Layer 11 of a small transformer language model trained on English Wikipedia (16 layers, counted from 0, width 96). Numbers have three digits each and are written without spaces.
In attention head 1, each number of a token's query is one row of weights dot the token's vector x. The head spreads its attention over the tokens so far by the softmax of query dot key.

Query weights of the head. A number n stands for (n - 500) times 0.00085.
q0: 517399556418590508574574560274398673437460590659381525344394639461373590454537531470232495639432659518530450548482519437551319591608456518549593517339628558294614511372384559582439658511642632694360418505426527781568535379442265525426393516429480245398337396500317662390623322297363459469
q1: 447652470576554580517400705454337572303553397252538577524491629595621631608415427292484496270320631373475469763603434425589346393511513661482474597405314771571614587397441586337446669359544528656411447461392387491443342527301532530522438372585317511624649182650408570672482410485583631635
q2: 711463573463476506460486384385495450571394655364553580498470665438488558423399571422398664498542548484612524458424352377505276489460480440515508420486786426543491722381642479381363637613455460599351484442438522433774575475372527585566659601626604314576359517474297508436543459389503527570
q3: 526556376430488509497477841647614397391305637709562420250321604608407380431409440548405499424613266325440458508528412767703343573664401491494522492461505754433497375410507643585482522403534532522381611542588611616513604287558555613400507376562381573509383603658353480363436589269588608540
q4: 604456328408388453441450567448503464487464575523542388245372506585314514584412507561490546445513193446695561408518350577540558562581364458478300627573496429419664382475423637346554534454319477374418436511541674530538589404467541411316608539518302494453523402693492508405603625407504591362
q5: 641386557651404471302507492513602621508763418459489459732797420695540638447486395309608434477659513621542550608491556577424530549435610507621630499646386619573142456513473492213365544522403558426663466523544580381474462584465485560536411456292479492599419530630473356421481408615522415451
q6: 374528471573575483385575265526320455618132547507568534513437377587408530350442672505533620686511308511411448608644382489733614367498739495299453411631460349610347460435524593680548688294741571480604536676436549463687646378588566484664410353463503406459530710653465237592480515509408243475
q7: 472549424320503664515661220624446401613409477426554403336481547333383405480580556716470572567498444615525424407521335572723453281400553592536638382349661333450548543455399395525616603601588465418475470507557382668665444312452257395534562492483671577391483404563421500534484437371552595506
q8: 535438364487433547567681596258578500550440459515572469580769394678439393606586464458513510738436555536498481393374654681572438613615394429635590551477268470431439521552461652231341456683636470514538420518465502659385571632482675336453616385374392289453561373492571689671783644415456468271
q9: 319677617525429224571683364504382420617678254436507666367574779531569519496397667507550463456478645499365620510443589496617442722481533593558457443466397740587465529582443472436458562503402404822575580662494380450657508727635617411619463290427574587503485537478500554529356336551374541493
q10: 588545568449484307526459524427529485585521331523711637439530385223510520511465394666306533411521634353462706481515600504445475744619517430602636533575408513488398824469569643316396566701593250713539435572639443563327623785353509536552550502270652708574609267602475711518318440522410495161
q11: 507412509552572481312565363625399452500628342489521482556422615372365493412423462618526405453490568538515339657460442383400460289591541589594547428585287417609549500459547333622567299427564632406608351420565547605637497348528569652464609578559600762559582409503644542527516550618557506363
q12: 756740306539482579405506252598441469422199707482425459483522518402232602548509362746540434611566718557425565470413519601687638412364382633307646413718530227476495413343405435406574725511772387745477683459708380349428595318252612482563347528474383423449462632401384533506494441613452677341
q13: 539598430704449520601608514645530542511639393428500497492574497372333567723465481476410439384634775378696550445365618373450472641663700598705482385577293528514419606242554541305548315813662307696525543521425457416380509481455693571461475428252566729369676248597679678570569445690449522295
q14: 430683533719445604452611639414283538527398197613298389131446539159251385460410771273508497593412493373575726601423345550455418514579534706247375463571431434613738632283675327593453618455726487414366521306539635463550563380528557614349543642480571598317355665546482551575518351524627510593
q15: 492656739452434558585534413567730451590511547598412525541582400361381537641404644669450481518479771405510426415449509459418663558443343333349543417624383443739488479448519525537390637598775552468521535546719535604267495519500710473593638380495523607335374503508615710559648284583624711476
q16: 110603718615560769354612458574430546736369342421536593426598406491325606467649431247502268529322443768582378685546430607401479687697604412428518418324594559498504444460333478526667641327274617488517185585620380418790208498763449366501484352306563342501599327286510447589154620325326604354
q17: 517424532382593388353456497482708671495738715542669328590382652696417562476519535557385548393424572456354552450643632512400444569219501478416433460687533574892820450629361332338546605842449668581320562442386563470572881394595370502523836490635432502551365645380339331467393306434393720434
q18: 243464326299486408518532434683465532686364719745570432176560698199470516544533648511464453344448466614438294702349567680497461530466377317525513396515410489498567567640418195464548470447593517485784688408496376522429670331477347722586427342530422581373401616465610199686506345658430586400
q19: 505652533410424623525373412561427360490710489405434301448283424397431547611544565383483501541509314420357385409385534330466477644634562381419484469387449698438460491521618594699642541523413522572498558638619546335389593356575455328289450521370583524621632614543706543316440548534719527465
q20: 566546474363525570553805474562923482389558457351527450499643413220404465567461605476497490543537480354474407474724587496341439355506404521620445499553516425590353515550247666313319360542435194517598397587484437407487454535530389319553491287339608388435430215629707720502564590575336440463
q21: 681350477404490318481421626508616310477462327545663562628651389614552518561693503469573522691545651448530551575622474349546487385512503128299753336646279543540586636350666569597610463693462302690436395556358289588529496310532295434402566540727620876460597666668463243413520373616438513433
q22: 382492782471445512385316687464619421463756470530608484550640532702334562530458552453529641319496345494404719461559716525582355679439365325531340491703388784658717486427513787433544233604465590606411426688277383483669344566609909294645564585582544694639502623498583348682750541670525378562
q23: 547512768501647479284226464395444568637344553325335602745423631488366724413654589252521496556365506225588508190380690527704304483891733337265562465528401340720530376545459503226726515681465449303252298575221322313632259499453450321449685536502418348538576493371637366575663419488546694490
q24: 470428770753502156272664678334397593603417589661383555317466711288460535234470169674485456221446362610550438706539804419673526427647332527407428398500540439409581260509640324610598532391634937179335427416408506631523484454391507491640511599534710649481452423544360300513421378473629755492
q25: 636416456495502538602793503549459488694490693433237550329656435624405589519318583387656399231293329417681320497366382425633456718622626470644589358496523555468474304727545509614466574634401519442503692441529537418562326397381574664256705617624577787555505497526517461540604603697572592564
q26: 432702619519488245522518660374727614408438571531658493392339565317340523661552508422369459481538530501582686745582399347450606360421354367314589322219472387753471440535439512752426274394503436364521440508537447757407582140531566590719345234483492398579509842409379579394509428468529689360
q27: 245529655547370509355440470605686544427583495342507405532322498388638447434558542573483375552426525689396418534575597461657391572402585854459695421334491359548505563614422293579430768576813563465855573465545652425397389577348444293756535529327545370402667507367370508472533345656519296532
q28: 496644385381429738668654422453488429423546472550339445322487454545491381616714627476455438662550434507670445518550527498524339501496539416509417366617624585279379613767609765670591535642517505572254501559421291532409503499815444522446376521435290550264411510484535622538616631451360547474
q29: 407299570474460694645532575561380483559456682655423460537532582716315407639277649308448392449394569426872357278703581789480289556535584581718563403545580524504734238420532584576607440423554426586496808506586506468435353583566603498352706354475506433529495366464592395572313286535708660658
q30: 629516402449577488301395762383482484571434415546402564554534516364554507770445467337588794525357648336501588543479488540595513547511700468460358508384428671587391429576317439634343453427527496697315461630320548484537370476547632548341698652516409370665500580492346397495437554541510576379
q31: 534218408382439310415511544433514422460459426423310698461486371638436612384418634676316442254432365560363291261380625626318444728524495439744487436449484721816688666587584652435371518492376536365599358651421597307361509617472540402440328559442479464973464586394465524704327576428495555539

Each question shows a short text with each token's key, already scaled and adjusted for position as the last token sees it. A number n stands for (n - 500) times 0.003.

Then comes the last token's vector x. A number n stands for (n - 500) times 0.0073.

0 ",": 499496497499537500493487564467569407542940499599447559558461439548526555596520470525418462570615
1 " ag": 443458492500480530435483575514591333552782627547451570451435557621543579498462459483444503550595
2 "enc": 466463452468490587432434505504524412572640591553555618558428502582504533539537506525437519504502
3 "ies": 488511535439499462397499595536538305573793571586489561492513586586538601507578519482414556479543
4 ",": 488498516498519530464497574485594418540891469594510585476482468503526542547497515525467510543557
x: 803488481607492441621455420515729484533458774367408605419538425617486776610489657509450573333491504596624497450439553525456458545558603355433526626387325504819333443496392599356646290647470484717590640611453576502366537499484489399515547481463372654624556508526609552616570482720674879494
Which token does the last token look at most, and with what share of its attention? 3 "ies", with about 40%

0 "ic": 492497492504516524509500559464561408545914518592456568548462443543547596595516470542397454542626
1 "ated": 504498461507527527502494574464578416550920508612469590543462464555543587595499452541413457550620
2 " that": 505493504497517483481466585533551394538895512597493566533484454537524564557496467530441476534602
3 " e": 559538555502471502415467638499614368548795578553472523451480501576521572520469478502451449515566
4 "p": 515558540462478552436416678547590274534726626591525523404437565533509568437484468522460444516527
x: 546486335440336430292381404224479483354361626398684605493567444508600651402270777728435620671501576341579524585384651525443524632572564555709737496504365814643430422454429204400500485566712576491625363370399609420186397530476458468400518504443559581528416325610546504760436519549593522731
Which token does the last token look at most? 1 "ated"

0 ".": 498494504492524505508506574459561420542933511602434564571450449553519568590520453516399446571627
1 " (": 473536514481524554462500616525592407538874528582503523526458466593515500576494472522417458480537
2 "N": 439492435438496569391430556553577418523712624558496586524471526626499419537452512526473334477456
3 "ote": 451490420463460620378393613542626360529676591657545618576506641702565546487369474483527407535415
4 ":": 480485543495500472446497556506643435573821514588464530489531510615523493515404476482454477507502
x: 661675371441591399516531533586699389512492669586403524446699406514462560564520669658657594375611567493732482483337389607355628609603492359415399506440415431618360422495758741507422288590334432700639462569450464409318658558547494300545297676203504674467414397535481553741665331783500479502
Which token does the last token look at most, and with what share of its attention? 3 "ote", with about 50%

0 "ac": 488500496502515519509495544453566398545925526581458570553461439556543585607518475542401454535624
1 "ch": 506476493462465470493506500435603439545804565556490594508444503576585575564507458538407451528579
2 "ino": 496528541514481497500536547459600519578714625500529651476536519462597548574561510496384495445492
3 " s": 575522546535466482475535596499570458561742598471543534401521511446529602537482534478507496402577
4 "aid": 506492527451490519470500664516641383569751556595537583469474572539515561408575429503476499470514
x: 594437434533685252341473303590524509465353623345470539523567512634550667574295690423609684658458636507681410409219568542297357795607445247647599477380370352490394554448481454348759380583621450569480474580628454420439545564417245564350606699365479552643519494507414494588372538578584618243
Which token does the last token look at most? 4 "aid"

0 "ene": 505488494510531513490497559455575405539938526590443563548459430552533582592521470538407457545605
1 " which": 521479504498537502465479610510564378538943533588473545528466449532528585564510457521459490546590
2 " is": 510518499466502592428473729557604308596859486672479555480488507594575605470522523555504486468456
3 " us": 526510466442474607382440653456594328631760524543548626487423532535525589513473466563442431574473
4 "ually": 453490543460457544403457679576602323580799468614506540433495534596515572487542544527460475498502
x: 647586596444473408561319536484613458608543866278547583492500470590365761467567733553529491445477768419577422339375486519446470590813565399546639479272462616646535340464451620442606294693472473658571636610688464511505501606503377428488552524323555574577548653549639469733487464766643550545
Which two tokens does the last token look at most, in order? 2 " is", 4 "ually"

0 "s": 493499494496525516497494579471565403533926513598450565565459441537533586589529468529397459543620
1 " ac": 432495533496472512498481600419627373656736610574515545434470501490573554583423528487434492519525
2 "ross": 518506440462502540438434647505635423572739551557582592465476568546505522516454454556508459494549
3 " the": 507487453463507553485493591503574416547893492636500602520474486559543513589499492568452466533595
4 " In": 526445516502448479510478529488577429521692617552538614510535507620544499589429433560413446468462
x: 587623332510519262423485527362841492470320527458522412210666294375367683375691493613316527382468677462548555529658560599342728656430505355832476547460374659674455440571606234465458451650479766551549425415357667493373630512564486433526508599332522654547345348461502485713522570598416622567
Which token does the last token look at most, and with what share of its attention? 3 " the", with about 50%

0 "S": 487505498489511513503495551475564410529918525575458551542463436547526573608525489532388443530606
1 "O": 453526514472476504514504573417621414531815584489512577484484455543580536648515538508402445477512
2 "M": 514502519475497498513483529495584428536875560504490546489463423517525578607496493539405447503578
3 "A": 493450551526482451509494489491604464508755512478514561500493485523591516627478562538456487455542
4 "R": 511538531510466496512494483519597491495754587461531577498548446534568585635517503477418464441531
x: 660652386549569376618421346535630466590488625436346561366506494435412732620463541739416549393433487509487531708288509537429534655626392301366474525414254595582352376532471184404619376689528515533266461424347402461241574639409448469479278419334517677492402641495555359531584267665419745548
Which token does the last token look at most, and with what share of its attention? 0 "S", with about 60%

0 "ane": 496498485514533516486493563470559413532927521594460571555457437545536572600509461536403459542612
1 ",": 511490501498536509498481561468570412543943492601450559549463425539532553596513476531432462572607
2 " and": 511511495513542504484468608520591368557928473610459550521487461552509540574493503515447491573585
3 " is": 504517534481476600461462734576619303597811482662481565488499502567557635453526526546518488463449
4 " the": 511482497432491613440461690538623345568896470687514564470421510538539523524529492555495461505543
x: 737587470455484451375370427470669394532493782442565575551631529524297777514411656480381553500487510544490606180357560501414401631710620323342505585509260684668394407524507626332537343701640537743574524557463535553576422480552627446420484559566314671499516580535591677704554461636621653556
Which token does the last token look at most? 3 " is"

0 " ob": 477497481503502530472490584450569411561875548583496556505448457557550577611500467570427443520556
1 "s": 474518486466473555430467671507590446602603582571576545535389588498555623493477471555432431447541
2 "erv": 559480467454490551415432567479585480577646578477610589512421473535576576514498495573463469508523
3 "ed": 466503480466483537435444622560582409602679471588521611488484601507560573416475506534473515467617
4 ".": 486512504516509524492512588476560413540903495601423563569445442538502583567515450517403445563625
x: 763684325560467330545411400520644524543432703363347513391569481415464718677466689399414589350447527439625479558376433580462493494686654331413583504585171430852425586463513527471523261680560436662618543451475670578398588443546542400567457478581511613516551566523605665693607430713702748498
Which token does the last token look at most? 4 "."

0 " med": 492500497498526513494493570452566407548944525602462567556445459562543584586523465531417474564629
1 "i": 493513482485543571422519540449657398628824654581508595538470468550580512551553477586377439431468
2 "ated": 497509436456528557451480608471626412575907518636476611505476523571577600541476457512447440555610
3 " by": 511504485496510536469454578531597389566911493616493588532496469526515512556486496541437469547570
4 " est": 531505503492494532466437660524567393575770656672566600517433554615496556468401443537476577516563
x: 500297350603608238316395493440562434611327517594542502259711553340413629601572593492323437421421606565543553457575520753397530434563563234549553473514409678593432490351553325403499543628786606746519405635290793419478768564434479473447413537327462729389488352489719664847428515534627645398
Which two tokens does the last token look at most, in order? 2 "ated", 0 " med"

0 "a": 497497498504528510493503555474567424535927522597443566552466449541527575610526473532385460532617
1 " film": 476448471512514534455545598468598375556897552582510594531446525535517599581498435537453458550564
2 "s": 532522486480498527451494629533588392552891577586511616537479504499509617518522477505432472487544
3 " and": 500509492494533515500481612500592386556938484616465549528477453540519543589499498522436483561586
4 " t": 556575503471476542450467608490577343574828548512520582527456568525488624520459455534464459547625
x: 575581488465315405428331471438461476459581568258441598464659608313377820644556516419307537455444527671604633673452552802307434506739551416596508448485232608703409550360580240407734348590816552611522442583390553412389470490398596406466402491467468457592401442578638607654470395524637653709
Which two tokens does the last token look at most, in order? 2 "s", 0 "a"

0 "om": 491488497505522515485500540460548417544919540588468569548431438526546575591511467565397469542622
1 "ar": 504502494496498533505530564497541457532861560589472548523437454520538572615491467537385500495589
2 " oper": 522466492453451533448511590461614438539755586565540587420534464563574616524516413525445510496543
3 "ates": 470521473450499519469478590517607414561868498622482593524466518565522598533517477506441474523585
4 " as": 508496512504474523515451644555619368590808480639539563505529488516538508515451534476431448507504
x: 558539542459617363547406646585722407529365694282546469397711336541391627480446607650478585402501577447600438366261493453415445603634543272505553583406322702734387435492499560420521377672544426829662478554558539713292492571567393367363475464296435561494476398544457507719559447480684832455
Which token does the last token look at most? 3 "ates"

0 "ol": 502486499498519513501493551447560414534928540575449565539460434551536582591525460538387459535622
1 "ved": 503496473495501530492514572490567421530890505598482578543474470541541585585527459531401481551615
2 " in": 500495476496508522487473572503564390565927513607503589520501465578518539559484459582422458534548
3 " the": 512477443463495542482505591507585424542868482649511594514482518589529487586485499575458474521600
4 " pro": 526523498491438479476446480414558433581709590549514559458519530601572517612421482598474469518489
x: 605530467641505277507514502232541451518198518458334444203602441349358567402669674654262502425650624472469524648392645726368451507632549376761433623505456535628472342526574456508427372737511782528396452742389673490376473484553537300645447508254441629677414442543392576745423446635436803705
Which token does the last token look at most, and with what share of its attention? 1 "ved", with about 30%

0 "'": 483499492506527516490497570460561399539926508585454563553455440555544581591525466553418451550615
1 "s": 492497474508518534484502610507546396542898493625479566540470469533536573589518474546422481525599
2 " al": 516438486497469489467450562448572446553709602530538587482488496560522512580382554523439521473575
3 "way": 579432454403497572396440634462613330600727599560555635431461537535602579522480468603495476536545
4 "s": 493501572490463496429467669654550359591693578582539528466511565477525604499490551511423531456494
x: 734542647385470625392381515558464457553486665376480510448623480423426564284450584797406481413320650537680534464321261601504534682811627414462517480277431653629532105450599537395440485543493563589595470449632471308290528527411363378598465485279488630557535587525894568671493389637660682715
Which token does the last token look at most, and with what share of its attention? 1 "s", with about 40%

0 "4": 500505485485527506503499562471565410540939522587446560537462447560527563601521460519398452554622
1 "7": 495498490483523517501502556487567410534930533588445562534462452560530567599524461513391446549611
2 ".": 514500532491501485501544549465551430558919529619428568538465499592524545577505460500395429584616
3 " (": 482464523504471569461491599542582422511828544616513506547452485593515499566490448503418470483522
4 "N": 541444511411477560397419557545566411522732618584482588522445514629505441555443529526452329498479
x: 667582576514577239658444389433450416468417563450536421248630432302270765540562415473430621464424592444494684571458587461357526534592650343818456619392271469565422529421632462440547293649638807526485518565414585484539550369302360528562370781490399562432433604618610522728630429593385239468
Which token does the last token look at most? 2 "."

0 "P": 488503498478517502509494555470567408542933528579457541552447439539537569604504476529402442546608
1 "resident": 494485484512538548431482551484614424506789580548558581514498465544548568547533507494448519512588
2 ":": 503493503502539511488489558466586412528976502613432554559475445541521544584514490529422447546612
3 " E": 534498585541488466470452497510604422492758629511442496490447487556483503562501531538384423444543
4 "lect": 547503469507480585471443548498589355538800608645510545466453537601582635479485474530401449553546
x: 551568433568612284396427387507611364580203622430646531427517536330558714624505701517258581457587695413739562566279611518647515602464468273450670595520305882547491338420537280480494437566800601445540370337322667338295265484499464420432553531430526692560395457500522602660451370552451453418
Which token does the last token look at most, and with what share of its attention? 2 ":", with about 40%

0 " cre": 500484463536509537442522600458572410549851555600489559489445460554511593564477469541445462527597
1 "ate": 490508443503531532480489596467598395558908496630486580527455478560551571574485470551418462543602
2 " s": 539431546498467493469507641493584396606757613470520597493476526482519605580473542486445493448580
3 "om": 558484516480489468444440495461554444524665646550592564499418469480572565460496491594482507524581
4 "eth": 469527473517508473369410599549599331622720686579526607538374565531496525512523500544416516484455
x: 562480505685409379425523445384417513648467624629458586483374479469601729548256633569296506419581684594523393405501707590541548545770479576702417424298604694661810359404534483572610436499707607487571438476665348283322633274539292571485639550521531462694423502575683370792538465781673483310
Which token does the last token look at most? 1 "ate"

0 "ound": 498501486498525512491493580463569392543936516597466570559450451555537578586515450543398461552628
1 " ===": 494494488482519514487519622472574401538924520609461565573446469559509584577502427515406455554630
2 "\n": 516471489493535524486464571483552397520889510597445558562466404552482565576481450507411441564643
3 "\n": 533482515494522543475419588530566350514896524614441553567467417535495565544483473490420423547630
4 "\"": 553509498546494541415382626537629291541919534530486525614504490527536541472508521546473439516491
x: 389653431568377460540448463606473649482432530401245420373633378327457689740553680543343534438465701531696567578480538469466495724813544502418592567302254612767618395448583448457687285626702599631581627415428565349497363448398668686412502539441430524518435270586584609791541478773530380553
Which token does the last token look at most? 4 "\""

0 " over": 498504489505527519493487590474586399566928506597475553546458467571528560596517457562408465557598
1 "ex": 521542508515459481429437514516539405595699607532529583558478466570551487631515502520361478499484
2 "pr": 509459509526462525373478557484586430514682620483581519457459502561501507564512575475457537419572
3 "ess": 457517475496520468399444633519551363568703539577594573474416546530579581430539531566450536486595
4 "ing": 482461485433494542443506633539599380621810486555534650461494529461547576523503523567394545482560
x: 657536607537572463370408459659805469695460746363370503576632415589463838489369469649402573331371530591596579409358481573429540595725565302578614592396342407745343479588423518310571463587653440695530628671524404366511609500447542465517513499264366502656528446450627359522553491655683715345
Which two tokens does the last token look at most, in order? 4 "ing", 0 " over"

0 " found": 489494459509539534474492615464575379554910529609474593534437452570540589562506455542427472559630
1 "ed": 504494452496534531465479608470603365575906510619451616556437490555555578521491476534421462562634
2 " in": 506508485508520525476458593514574357576948509625508606526501466560520522539474478581427460531542
3 " ": 481440534486521524501434512530510426534729529580548608569460532559552505508461455489402428478610
4 "1": 562484458440513560462356507452521400571763530544469625527455505571588477506387492461437375488601
x: 581512338415620273752223551628633351464345536468260515439647492520472581430459223473586624335625546580458423575267594500286553544300484391646494632424226594741494479446601391535389294648519584617694582588193477448425500460620357516380456469498339584463426634645575519716684566399528439571
Which token does the last token look at most? 4 "1"

0 "ally": 495503486501520522489494587475572386543926499601457559544461450545522581591526466540403461548621
1 " ex": 480494489503481484451452604425603360663776559578505556487456487565533521595428510542483484529475
2 "pr": 502459466523455541374487613467618436529688587517586489461444552592505538523497506497518492457559
3 "ess": 479541490485496438407447643531573383598698558576613569483415553537570617430545517573473508482589
4 "ed": 461474516427476521458522654545619414634743451570524619419486565483526578463499541546455553497600
x: 784439698553547470441390440558708505703564730366430486660661446686484831479395482520416607490394606492600556315307453588408515503701604314553687592325366463646383477505526601395559567589664425749523647652677291421549655554410498441485546482218387521731531529474578450505496504621629639340
Which token does the last token look at most? 4 "ed"

0 "3": 495508486478518504509508551475562419539928528585452557530464448560533568602521464519395453549621
1 " and": 516497507510508473487491591546596394547898488621484545505525504569506522577478526499448485570561
2 " m": 566481549453462486460496591504615410549757578419547524468480530486447559499430511499475516503525
3 "i": 500481505484520577389450588554618333573742615582511537484493588551605419430545486588511451453463
4 "R": 519514549470509487465412510591554432517666664517503584456513451520535503609488526507422382476534
x: 599545458542530365557509521476571322583396460546428535311502441525372660517342540610545692119378484392439662651398483425515466596577575435506633506554317635475356534601541331206467394583438882479437487464456411331235498411190336396672381548344343522416358678502743510606728432381436549615
Which token does the last token look at most, and with what share of its attention? 0 "3", with about 60%

0 " ": 492507487496531504496490569463566413542945516598446560571452449556524567596526454520401445560633
1 "8": 429497465450526545458476524451564387578838607503490562430449488533592526546474476536388423484543
2 "9": 497481569453472525464514578533573399561767663534475545416494526566590421572492439473491493457478
3 "-": 513490527508496537433446525529566373574779582537483507462500550630552343529462484592552444490518
4 "m": 490521515507460447506519510550551460525662719537475517531495547566592489534449449470462488538450
x: 687507447482421508324460355336529453471563399872643421575610610594652542612609416729515604327412582359526562682464432529497431548569561537729515391253264604677403368401775416315597549662505604473455541396328520351306355320340272307592519741494506614467339368475652501614715508526513596590
Which two tokens does the last token look at most, in order? 0 " ", 1 "8"

0 "il": 493495495502515518496499554470564411526905531583453564540465431541540581593517467530383459545619
1 ":": 500497498504537511493500585463585405538980513626443559559469453546520554591511486528415452561610
2 "\n": 520470471480536529463482581498588427527895531591465565522474440563486557631466468522393427546630
3 "\n": 530500500487527541474450587508579391522917532615448554553448428541499585594497450508408421550643
4 "The": 534498476453463568392448693541635256535945536686504556511426503506485497489512431588514506520511
x: 565580467498437394275339345571586549618492710545536516553544488387382711607371636450258630468520576530557633334471574503452399711692549389521562494539247638672521525553551603300579343701623548646537516527388517515657510404533738581301439617567194673448403439560716652872682414586557639656
Which token does the last token look at most, and with what share of its attention? 1 ":", with about 40%

0 "pt": 492498490493516503497509563477557402536925537584463559544446446562535591593519459537394466547614
1 "ion": 506498479495502521489509542466557428533898516577479572536466448541546582595518475556391459547611
2 " reg": 514486529475454470409505615523599350576787617606569557483440540587522567501562471531423511475530
3 "ulation": 485497479485501503481509572480606445523892528590502590548484484545534609551513500520419479519594
4 "==": 504519520471500519469523592472566430511844510595470567546444466552495587581482426504401437531654
x: 757670288544547325474392307482690440509507724394397564412547490295410777673443616470458541373498535448603553604359424621479427580650665313404618505522279438812409624419554557509576349678579376681588496551577536567357632423485569367535394499584589612457549564598604676623560473654630763556
Which token does the last token look at most, and with what share of its attention? 3 "ulation", with about 40%

0 "R": 492500499485522506502498554477566410527924533582436552546463431544511564603516488527384446538610
1 "E": 486503533471474480489489511500579415496851565547428526522493436574548577587517515520405449522576
2 ")": 509496499489519528491510558472600439516912496583439545527470428531515576596512468512421453547605
3 " have": 507492513512492545413443675564585293562835464630464504501464518577524622414503495561506522495536
4 " been": 484486557454436578424476760538642307595769476658512551443481494561514572438559540511511511518465
x: 704551663463601366443350473545499501603478681368603501319630542328375660437619746490411508522407659345698374271358499390467391541727676318573655439278501782574472344486424577430446403747585520656554586668538442564440393785616523419388517540348520526577547798499609481724572401636667626396
Which two tokens does the last token look at most, in order? 3 " have", 4 " been"

0 "ote": 503504479499534515480491577468577396538946513597458571557455452560526569582523457529410455559603
1 ":": 503507504501540497490499583457589403546971499611433548572460442549519548587509474525415459559612
2 " E": 532474601491458446435459573532639369504801626510444483479468487574469521541494520518417460459560
3 "S": 534476514470453544431456595502581411508739621574550509440468494505487507588488497515461413520512
4 "O": 531463531491490495484500599474624382529708606499516526454495503540477533580513563441436477512470
x: 610505450509680517597584489391628449474160623387561647435769499482604763574531553666650590464689417515660570660324677641604478699591504439428393377418592625379510444597714457515463310787613589505389452498399364404428374576400563509483491535334466647450419466547549204516546099414450527471
Which token does the last token look at most, and with what share of its attention? 1 ":", with about 40%

0 "\n": 478501489497535507482475585474572399537933517605443562566452432549507578591506454515405443559643
1 "In": 490560493482466523432466722537642222573903556649458549501516523641419519453454480563452489478403
2 " ": 450473506460497545439410550512533333549785542596526592558436529573515517449496424516424455472641
3 "2": 550469507448466520423435535439544373545734531546510570525430500635570532480434481531409460490579
4 "0": 559520512500454515456423490490589337494756577525508564499485495650576518426508467525470467520645
x: 608544373477654335533221416738667381516597477526457600462535529583463497693409495464252585535645564532549586607128493490264706489493427399612559707498384617560609589428628272460592283683599592633435473490360429341291459615514554612591403619324414452424524472584449497547504452883552487790
Which token does the last token look at most? 0 "\n"

0 "g": 480496492494518523494500552472547408531910519591442567540450444543534584588524445540388453551633
1 "ulation": 498509482496511521488512574454593422526929541599473591558483485574546606572513469526405467540591
2 " of": 498503485501523522503489582480564413543931498614462566557460441548530559579510461538417464551605
3 " B": 539453558485485543468467525545536458485727590582541611545405523511499477590511522554380425475551
4 "-": 545505498476483584461431494474549443539789578556563563525477531562546410576403512631429415528540
x: 681297481718434256469519410409560476519235641411511573225498482333542470394617365537345544377602583547445596750353482513496557687512520501588355495469170573602414543477599428374502310574661545719728450672158646467466421490430464423506423638504444787516444416636474590618514663599456371297
Which token does the last token look at most, and with what share of its attention? 2 " of", with about 30%

0 "9": 491507492489526507508499558467561423532933530594447560543461440563540566602518465516399448560623
1 "4": 499501490480519518504509544472553421528923523585449566521465443569528555606519465527400446553614
2 "7": 500498496481517524501505550491565414530922532584448561529467447560527566602522463512393443547604
3 ".": 508512531508505483496544546471551432555906522618430569535470493587519549575498457500397425583614
4 " (": 521468513512454566458491600547575416505819534616516509546449480587508508564487445506420468481521
x: 624658441577548354597375369504565497543526559535612421295682445103528647665678539537314523553617595565571522499391491598454505579707700322529575566295234556751399530608568469350493181630639547753551618488459628568288553435427503583384489555671482700469436468526748676599592504635679597446
Which two tokens does the last token look at most, in order? 3 ".", 0 "9"

0 "tern": 494491483509526513490502537449565419530926536595469572538451451559545567600511452550413456574620
1 "ate": 498503469506525521486501575460579416540919505609461571551452464550540578597502457545408460547619
2 " cl": 570411536461427489466491597493635379559715637552532581473481555525437510528453436547414529502506
3 "a": 474494453481577574438433674505603515605663594642590553518420543541539483495491431587480461454526
4 "im": 492529498479507444441476467561534339592633637540444535464471525500586581514473509572426449528581
x: 687449595530700421201531293391483391534280640554308434399489529691609681546637410621329669337517483548537563530281417613662488551636569535511577489519313492518512592520593313428406344557412813532658594650606257117384394435526212401460645509273342452565647407585417604687655419503499477467
Which token does the last token look at most? 1 "ate"

0 "ter": 494502491504528513485491549460568413543917526579466566539450440537546567597519457547401460542617
1 ".": 505489507495523506505506582458565408553941510601434570561445446549521581581518455525404447572631
2 " It": 503501461519552608364440717529595319529854572576492565486422486487463603513453416486566474512468
3 " was": 490530551450445572446509764565665293609817477657471536419502491593519588452544545513543513503471
4 " a": 543509523448475621438440727472663318594892478655544563451434516495562513512510533567538470502560
x: 697573489475374400315291537545455435384524588235629597516691454414305642533432568565481480459587535546560577269326598423373439696577590365425507465555372708654323298497521676153419414718753581706572598544510404495502363606663619453502427497563287676623556554479687538678511477650710642588
Which token does the last token look at most, and with what share of its attention? 3 " was", with about 50%

0 "pt": 492498490493516503497509563477557402536925537584463559544446446562535591593519459537394466547614
1 "ion": 506498479495502521489509542466557428533898516577479572536466448541546582595518475556391459547611
2 ".": 516496509498510515502518579467565420546905494597429556554452442539505584574507451521403443569628
3 " Act": 509465482535508509407457678527610291537841548619566604561421537590490517514475537521470542532481
4 "iv": 506454449460522542411453547495592468556746626561565611557446492554485497537495517533405477435484
x: 489357386615775529664247386730551452390285625556297609550626473320377753515277488699327611353549368646542508395453622591476512408604589296658281564354440637653408587440722448496493373524636654601394647545513498401669777563412395471475434595525369674569491574613379602489482334550446616398
Which two tokens does the last token look at most, in order? 2 ".", 0 "pt"

0 "ot": 505502488501530510484486552479555392549935527593465573556439450554537572588507453551394450534590
1 "ers": 525497491481502522458503576521563402546886561573476585534468484556550627566567464527376469489575
2 " and": 509506498503529495497484606512588397566928473600481551512488453523522548578501511521441495545579
3 " their": 539487479469481550441502672549562367522863495624531558491483529516530581554515483532467519501584
4 " dif": 584518447445493537411412610433603433658690588567606573438448504501571555571425478604515458556509
x: 505531304491459254225353392481565584389137449376348661456642515409419503525458553701188529477682542539584461570383723595447494600705557363768319322462569503629362419424550510243430535539670795458740622701413554635555438476521402396685403347274534560650432434491565618540441658658546718623
Which two tokens does the last token look at most, in order? 2 " and", 3 " their"

0 " and": 499496495509535499499485590484573397553934493606465559540467448543523558594509485532417470562607
1 " n": 467445462451542553422462669465533385571821610522493574450441543507487536483452405499499498539545
2 "et": 445520442478508580410408504530629336588652581595578586469456591554587518521464410579474420530544
3 "w": 497520491426527474476476650561602487684615601508538577505376526575575519634480537508482394447466
4 "ork": 466521511486510537477508536493562426576686561534588618438493532497597648582531465568442421466533
x: 576598548527548598138412374479504660607336582472287546313455533403493771555487679575358432521519510571494641441182669663509625625715640427396467619481412534495491480577427448298636344637561629532500486508504351189247538444377350413321595581310316471624560527572372206632458324617362636310
Which token does the last token look at most, and with what share of its attention? 0 " and", with about 50%